Layer 3 of a small transformer language model trained on English Wikipedia (10 layers, counted from 0, width 96). Numbers have three digits each and are written without spaces.
In attention head 2, each number of a token's query is one row of weights dot the token's vector x. The head spreads its attention over the tokens so far by the softmax of query dot key.

Query weights of the head. A number n stands for (n - 500) times 0.00091.
q0: 383548493507550483474500497382535522368462459515553564425458531572456557516469556428536565609475454538576506537425595552462483453511530458426421313468465596542418526445403509503625430514491497566452494690454526578406516500554514574417450616572605489407468539553478483501455444665532609425
q1: 576658479498594484504489477642442575499551567679480363621480410540489523420718341504523603611577475503318705558425191553382378593471487284718542247477638502476256537550521443508630538375466560505608452596506619624569423264637444441539378456268352539278422447370394707439427532426662648471
q2: 623574072705536622299474530638440316551121573618456666705432649722459600692459433625711419446418532456679547529505565444445391555339447507460431664607385651451481357420375585604568538531495384561492441488361538470448546588484327456681378741516483366395596662549517582191526383367498577350
q3: 335477521406546503546547521432533535587524515393477558692379205350437342529548293506443594756563637142409452564662490548486615639284315308652569524302610397507520503608378379496354651511547574508480509408332411700621495359625547306346486606477395424484618554501579895509440573477501457473
q4: 468388448523223625414508327634393467422660382655768370637467529593593468474410459322656366848470526594365179418600363497488435455296709390196700487555509493365470455736414363422459348626472494376615267475298482419475865423406318397361412457646453470399579373566488529535380547530495343435
q5: 388439257411679524558647535634720614338488645344595181342474642605613379332656466617609116443513438844440484406674293371561598334634612337385427573316555503494400652386513567394400626445440243582487453421680584452347556400345571387362652678372530369352623404616618400737688461552646591454
q6: 563754546616588489641320586612417355491721753460475596529584542744485468551489551600498750605639431730368863464510503788495493484281616721663391434446353230505565603617389692521574535546329272551557231458566458512342537541480492533495312256349574427549473260462342400656577450395379528451
q7: 511494633500486446503370479547590622393367492504590538556583603636479493460538379413619480449414336424517589588545414447448448564595548414603487584570397503497524555464530359464511390638524595666490632483436547511313742446645563584543494527502544520461615447308419434487576637477573470478
q8: 411514294593557631518601430351483593144501788412724662548554556722523714154444650461600547315391532412543575562449695507442487537538538551692628385396640567300804340536581419504472550569522586483485497655384583543205589429548362437611432394581506337257462273680444500664421498854567602573
q9: 451479391446737415415537453568478721669642473535458229294330526492733603591416511573533512440741420178584555464194488536661506575451526481527392421310376430471360368508396495499679445419290359492558549817459335329509595580577440224354559590514828585506731426710650345426738519492766538601
q10: 625607624060448533534672497482975278152214577586515622308514354488465665329599347662596481291386382425494430520435438428382470479761741151658400501520533407674447415289238642418555478487542530638419659201559479329562681584652537561469584419484878370726562602594610422473454399312407624490
q11: 658288499459470663601517345603506502519500670585331227500541421458364452411293483514632587342351476473353620532380399683621478520508370588386657875605418575613529672570654421515540592449316669437374782502684558487582546664371493779502665464477652427421631650592474373706489257656458600379
q12: 457655568565320501507653556922451662481460466374245454461792135745618443485366356460666467330406479556399528615391532482510562285374900551695559538720576442298605686558578496559518527459496476332292489359457687604572485262381607524602308492705684518287311435592593322517588547359790268356
q13: 408249614503498265244438671190311509536711391372589448546327566516467481436654341826529572521528468563309200490457567585543433174534500636739543499547403630306400133763335563334691554612407279302369436557535376477404175520393376434391657684517289530543611762480518736475471517494380575501
q14: 425348397701694382447460588445687398771651464627491354552671516627428411562507605567341590862217314464662389493577556423396513459540501554794397512592345648435613474485590513562724566433500441552475411566593653404622455514152390774370270393562471291471384818792432423514490686755756517504
q15: 428490604628397569477383346567677288473424512521334416416449384288447439561450592565498708467597551716559375752534717373371449858749567517381552590508413252574563536853700501527621558419477544564565468615566308522372399264625455570545537646407434519538213587628670419426445699482525466457
q16: 396557622459620420736830565350592567644562535101377438435588421442716189426308392639142492552710826521379541333590770657765741706547507485333514586528503196529591454449609766611244640393606699192492467563685557582892588447332466375354855532596477415459317404573720659541687459595483427728
q17: 438566432515641682530530497588509469660488599350484565469493547440555425463345523651414494312607552592376728399474603585601639575527446610394681341745326590528606557478465649544485631482465658403678376492386476568433515311450262291568187504501546553438617618556592447609552514653629564643
q18: 698624470445520619360460623270426537363502335549453534571583462599654478552523365452569452543704560481481465504402341479456606280484699621454656308594464562490537667230528624562764509526420775523476432534617553291396567431350194581649392405556553653567704360612581574291517354478536553760
q19: 605673432435378461444381577745533647473661552521463481562637377368465430654406524440369465558356458367254538625517463315607460490383390493615490666524593377498594534449294495349587482489601375595370641503600501467425605641555478483582702234453359608206445531219444544571702403414381672510
q20: 578432401578559312454641507629324440572536433549508425623561429590426355619350469217502642519637377584520585605477493648474537450544581467626543551340646301605262099454379256564603488581341337532407545615508503491574748398356468386357658547462442398527703345411471451324522599499361510668
q21: 285419415350541413733608510450446447338412515614534613419255750745456493478431635411468854523698608720290518496513493466334535527181367344402522591605493740611452550412548730612633480427588427451500573346516470515454450273520762548602561596468458366188672705487523581394295429712631419905
q22: 491556492545607403467720604375460382601330402438447626433513427313478701581589633542551257453639655359287422647607522647723387571576498625453768315676609398299306545498341586539690609306455475340421485529794689351358506541379677510472329568413603481308452574468459478483553441561582515542
q23: 331473525518483543585675621514519541363722669206336616551328524312449263324325521688149354381645647536509320260436352433624817435320605678364708567534686465437617363420508548516418839380491615185556317447542276753939170379499417123326679529760313387466359564664891748562552278498494531447
q24: 543545495639303577372547645637456564466443333802309438501597450429463597304569533700511613696163427405395606473544268373425638331349660657320666376422451737585458609496352780423508599548337424604550589752436356556486445492522364519575502559418513471352633458423464555472312526575561497462
q25: 516417352493380457566633580301832463456275229270574572473525586376568337807397461528358599533657666520624332422604476639564588536490619436648642472654431314490480498622247643455466471435325718555580871590509782681453584427379565466268408356456593485755550222543460430445583382662600395588
q26: 304475524555681777613350449468598469458327604566499451510512430344699392561555590535617476400499367164330466581390357332424470221693659649420595556492498470552547337458580360380513370352515335516790524558234653360587438479547589472588883483407504187446542414640564546390696478682282489306
q27: 660566391567558413470571562703159196501512450573605516677720697300499684483648518353524511347833494517415567339774291590361461734627565424453494609402404357477550485455685468492332491560624658298438577585488544797309724512339604513565822443339555599236452508553559373373400449605702523581
q28: 614357136553344288485666486563772515372508380641241356764603579228463531541540499464372433296571506530512518600612703794454514391360410346460639367452611444438549423478347579516488564394374511527581569515230689496219825264745468315762721770710496637513664718477531263837551375319234479632
q29: 651681323214339591581665403485583473439390750534272603382437475388611488596397612421604337354452493442393452217607705738429388415426425446635433372509565633487464663662482718511783320721647585425045583721485574436613442356401630648548364366481318488768415783499430516477535341556438497321
q30: 652298517437628369425484555406337555616497638485602568536177510478381694527324487431495544520668373309645386431492652482298524605434663375411341289519330515699553565621718342557597510341448601595484680283486484388587959315563437547316659567415336503480266476282662639596449581474262494522
q31: 518501519194333505545412571591449339188587255632317598548489292506562549673390554780585393700472400570553763349465517500229478393641372437655528351552495337688516574660497454482400463283503359410430327520383288636531690490322480457707606465493752499439543204381472420346505562646644509549

Each question shows a short text with each token's key, already scaled and adjusted for position as the last token sees it. A number n stands for (n - 500) times 0.006.

Then comes the last token's vector x. A number n stands for (n - 500) times 0.019.

0 "y ": 311650588445481493516867510444478440451580548487357499590392576467578456537414488542466577397592
1 "for ": 537607531454467492518865484424453450488537523525237549578373539410548451542365533562499567376553
2 "s": 711531419529465499524919479449484484450585526513460613614411577489561466489444578478478596405556
3 "ev": 612479436516464497536874442390528493470548543525666649574422536481603487543452466558510614451571
4 "ent": 426464464565489490481877472441451434458608585516729607537433547505599478548415491524538587444528
5 "y ": 298357409549447504517882507444481448457572564492646538578381564457580487531422491548470583394590
x: 501594513477468614527447399495502508484512556483475507527462541480367555396501499442434358552505480459450478386482562478544828585461498585589585535509502410553358560452504501372520617540401484403476482507474534497493451487540537522588424499650543540497462523581757512532461480482474412498
To which token does the last token give the most attention? 3 "ev"

0 "\n": 368626505458425503462879494514483446441550544540403510623375535421547465547384542550526523479562
1 "- ": 525583488514454427496828496428524492422526458569335571589399539479558469583382557544470547419574
2 "Com": 756553516512516472513850507399497448480569543529432596554355596454628462540417513498553595429509
3 "pl": 623480429506457546557847484442471469466592492491653639522389505504579490527440520532556595378549
4 "ement": 488436391517454543506882509468454426469590537538719579525374504508586487546390497532442570407504
5 ": ": 313410420567470501477926464485481448473572551567629562532378593473576496508405533565524519424568
x: 553613489477556591463429459562490537499490437555531494522466488566346520510534517518470482438493340455621544388393462507489643520459520552520493537553545467542406494418497506506525775494542521439474507542539480560481456521545551479507623599516466452500462489512920438471424472465544534498
Which token does the last token look at most, and with what share of its attention? 0 "\n", with about 70%

0 "of ": 318605566444504492561887491420470473492536545524319494568407590476563446546405493537457565447559
1 "the ": 570588539466485457528883466437463453453586537531259555591389615470559455560401474510497542431568
2 "new ": 706551500483464473516810499448462437471586550558403574594398544441568471511398512542515557453535
3 "off": 610488435501436485556812476389467441475538595523640606639396511451557499556427507505481507407503
4 "sh": 465385415538409502500869455464514466466566553497668567604404541449587487516460512444526565426560
5 "ore ": 343369422545449551505842492470482449455588523518642553535376492469588488490437484524521535444565
x: 519545549560523475574520430534490484520485496536513510512433492515279550435510495392397486524438442400438484494461452482604623609497522531600532472511514435609341578446552527381529640477379497339506496482490575493535496469555537534591536544534497456513448423540805543535487487504504452451
To which token does the last token give the most attention? 3 "off"

0 "ish ": 346629568429507486532822496493456421480561538565374460595388571443551459573463466481528584446566
1 "for ": 539608536449468494514867485430448449487539527528239555581376542412545451540363517555496565381554
2 "\"": 704527535473501543484833497467477440421563598509419614544397581446562475549428539538539530416545
3 "off": 620485432503435488550839477388466437467537591515647615639385515453563494557422501513490509399505
4 "sh": 465386421536410501499860458475513465474561547492661566603407541452590485511466515446530567422556
5 "ore ": 337368427544451550501845498468483452460590521515643554536373495471591486492437484528528539444570
x: 516539550553522475561519428532480474520477496540519512513436499503278543425515498385403492525447452401441482489450459480608639608501523529609531475519519427601338582451545530377530629482374500336506495486491574496532498465558536537588535542538493462506446436539803541521492491508506439455
Which token does the last token look at most, and with what share of its attention? 3 "off", with about 40%

0 "z": 380604519445450487518804431458467446446632560507340536580372549486620463520427477522507588431573
1 "er": 544614536492536489512844504474397384463580537526304565599388471469569463513445512481492562406577
2 "th": 696554485491457484497867439470436418481570515527494629623425585424602464493418463554525591425609
3 "a": 631477463526428473525863475453485444442574543527659602591406498473607468511426548521520546388560
4 "us": 425447417549452512508866554451441494440584586516713606565406546529594477566416512522550612409563
5 ", ": 335374395563484513481875523483460459390538501506618566560399578427586490553449499523570535448607
x: 449509454544532656495385420545475630492468425478509511547480474426415594471518571441382435552499378446573570460457502512558703558483490559430595483525534311574425515410541470507510551542454454491380487482501487535530492468463480522487504493500520470467544452534809557508433522520481400541
To which token does the last token give the most attention? 5 ", "

0 "inter": 362636539484475424538851501406431434421545578496344479603356531495538471517458510541486567430554
1 "national ": 544618514494486466551876496438501429474548546489273519608375568435568474544438513507472589427561
2 "care": 663541485519476429500793563418510457467520544539461594584389552464535494554431489522518580408524
3 "er ": 713485441534499458525917500429447428449527520518632645594375518474584466555425482541509574394560
4 "===": 492438424555452484506871524495551415459500557530682575546393560502524485567459477522498552418534
5 "\n": 367374416561421528457854502486486443439538539527605528496385532441547496558398473546495513466560
x: 518544499529371584524451367543468572445520485485540473543516488441462592452536508409311553465440441446522508374512409474551745482528512536490472494486467505518404520445547491488566483506451558415437418486414420479486549544485508540458495635463509424456577509517810498425375535438497490555
Which two tokens does the last token look at most, in order? 5 "\n", 4 "==="

0 "ch": 388637537478423503518918414460486453453573513508322497585370577502618455531409520527521618395596
1 "air": 554614522498430494520838489434441391418582544494316560600390538497583480534420516526474538416568
2 "man ": 721578480480451502535872522480417413453541540498399613610383533452554471544441524560503578391591
3 "of ": 714499473502470498563902490421478461493534537524664625588390585458581467545390498544458565402570
4 "the ": 464431439532440463517902462436475449455587539525755581588386608455564476559396481516500539413573
5 "National ": 304392403577468520492920463437499430506543521494618585570412520417585497545420490497533579397548
x: 499400509592527539585443366483524467552512533458445506504451495534313530434470522321420462536496436476510543442467482528453819477452517520553513514486479373466446506465554470307479706433487466428545460511497524495550545414456500405505561591588470506512485506485754471461499447476506444513
Which two tokens does the last token look at most, in order? 4 "the ", 5 "National "

0 "from ": 301599562417490496557863481440481439464570534537320517566377615478564443568400527536497550432592
1 "age ": 532585572439486499540835469482476418454580538537275556604408594466557465552467496535511560438550
2 "f": 732564505528492468547880429452467425468583502481486597618430559407569474571465528512526551377591
3 "iv": 588505466472448484492782507430533502479548526564627648555367509473630479558432463542587568436537
4 "e": 436489431521417489485781414441445496457605517546657586560411563461593484467440453529505521441549
5 ". ": 312385441576462478468869469493486438408570523505611591564401517440546494575418511526520533466586
x: 502618458542479586550422377498512486507477489483568449485531484458405587465530525404373527503450405484567499457473518505616645510514491558486527409486541417490367488418590503530516617496504471483488462570572486522407582495492446471488425561562534461512544484575877529428332499511540448565
To which token does the last token give the most attention? 3 "iv"

0 ", ": 318629578458506488495876519462471467410529528492380504603410586439594454543448520539543537471587
1 "ov": 566615532424456527529873448413531483459564577555341601622384542453538473507423479501501593473543
2 "ers": 706596500520450476483873504449453466468559561549502589601370522491567472547443514514529599413567
3 "e": 584513451513449480478839439426455502475573524547659616605434535464600472489426447520537540436547
4 "e": 432449423510454504484844449444445493471603538539680603595415525469614480492434468542503558433549
5 "ing ": 318398418571455495492879523478499454497589555545651537556362552487579490546445493538514604419550
x: 541560591465576639507439449521508444471501479517549574542475476484462481452589545455379454492494434445478497437490535484524729571502477600587540509497546428563317501425444491262534550538433497378493401514492531516495508506529504467551512480652507530500476463598811546460506446576460404517
To which token does the last token give the most attention? 5 "ing "

0 "the ": 327607552445481464525911464427458447445592550518308510592388617478557448560395479517506542420558
1 "19": 574583531501481515496876479404498416425567529543315526595358596481609458492463474598493572447533
2 "th ": 699536487503439465509877469447491438461575509508420599600397568447613472560455482579474576427555
3 "centur": 649470492527523507505747542461438398441590533492591566582381493500554496548433504521444495459523
4 "y": 469399405525481504518860517488437461445626572503717602577404576475584490529402496530422588407613
5 "; ": 323374450556480527469875476476455458398560499512612539553415568429613496533408530534522517451550
x: 465556460564450658567482409575493568480486402399505481523471495479311529501574527463457484480456348392636509432402496491513728528472476550490493535508503381513445475472572533475583651555461491425455530530531503494512584509530462482455511454426493433489559440504857501487392530460560452552
To which token does the last token give the most attention? 5 "; "

0 "ic ": 321627578425506487516839543480497423495585517560376450571391553443587459530446489514509550454572
1 "in ": 539609525444496491541879489443451435471562508527251569576369558460512450525404507510462530419583
2 "October ": 656511491469474527489888549433463414482537550512434609618350565483514478527461474571538545435550
3 "201": 642459451503471530479863506474537419466573530474573602606344538436592484520412500507458592418535
4 "1": 461435440570441534470847441446482435376522510543685541541387571470569473455438510596495538416524
5 ". ": 326387429578462474468847501490496439393552507497614580549402516448535499592415519535526540442585
x: 474613472521488611563464396523499507492499510493579457481528489430427552466525530411357528514460392470566497470449476497596671510516494564506512395473548445487353486427600475495536612491511480484473439560508460532423573480505455482481426588598540490478568463592807537412339482497542427570
Which two tokens does the last token look at most, in order? 2 "October ", 3 "201"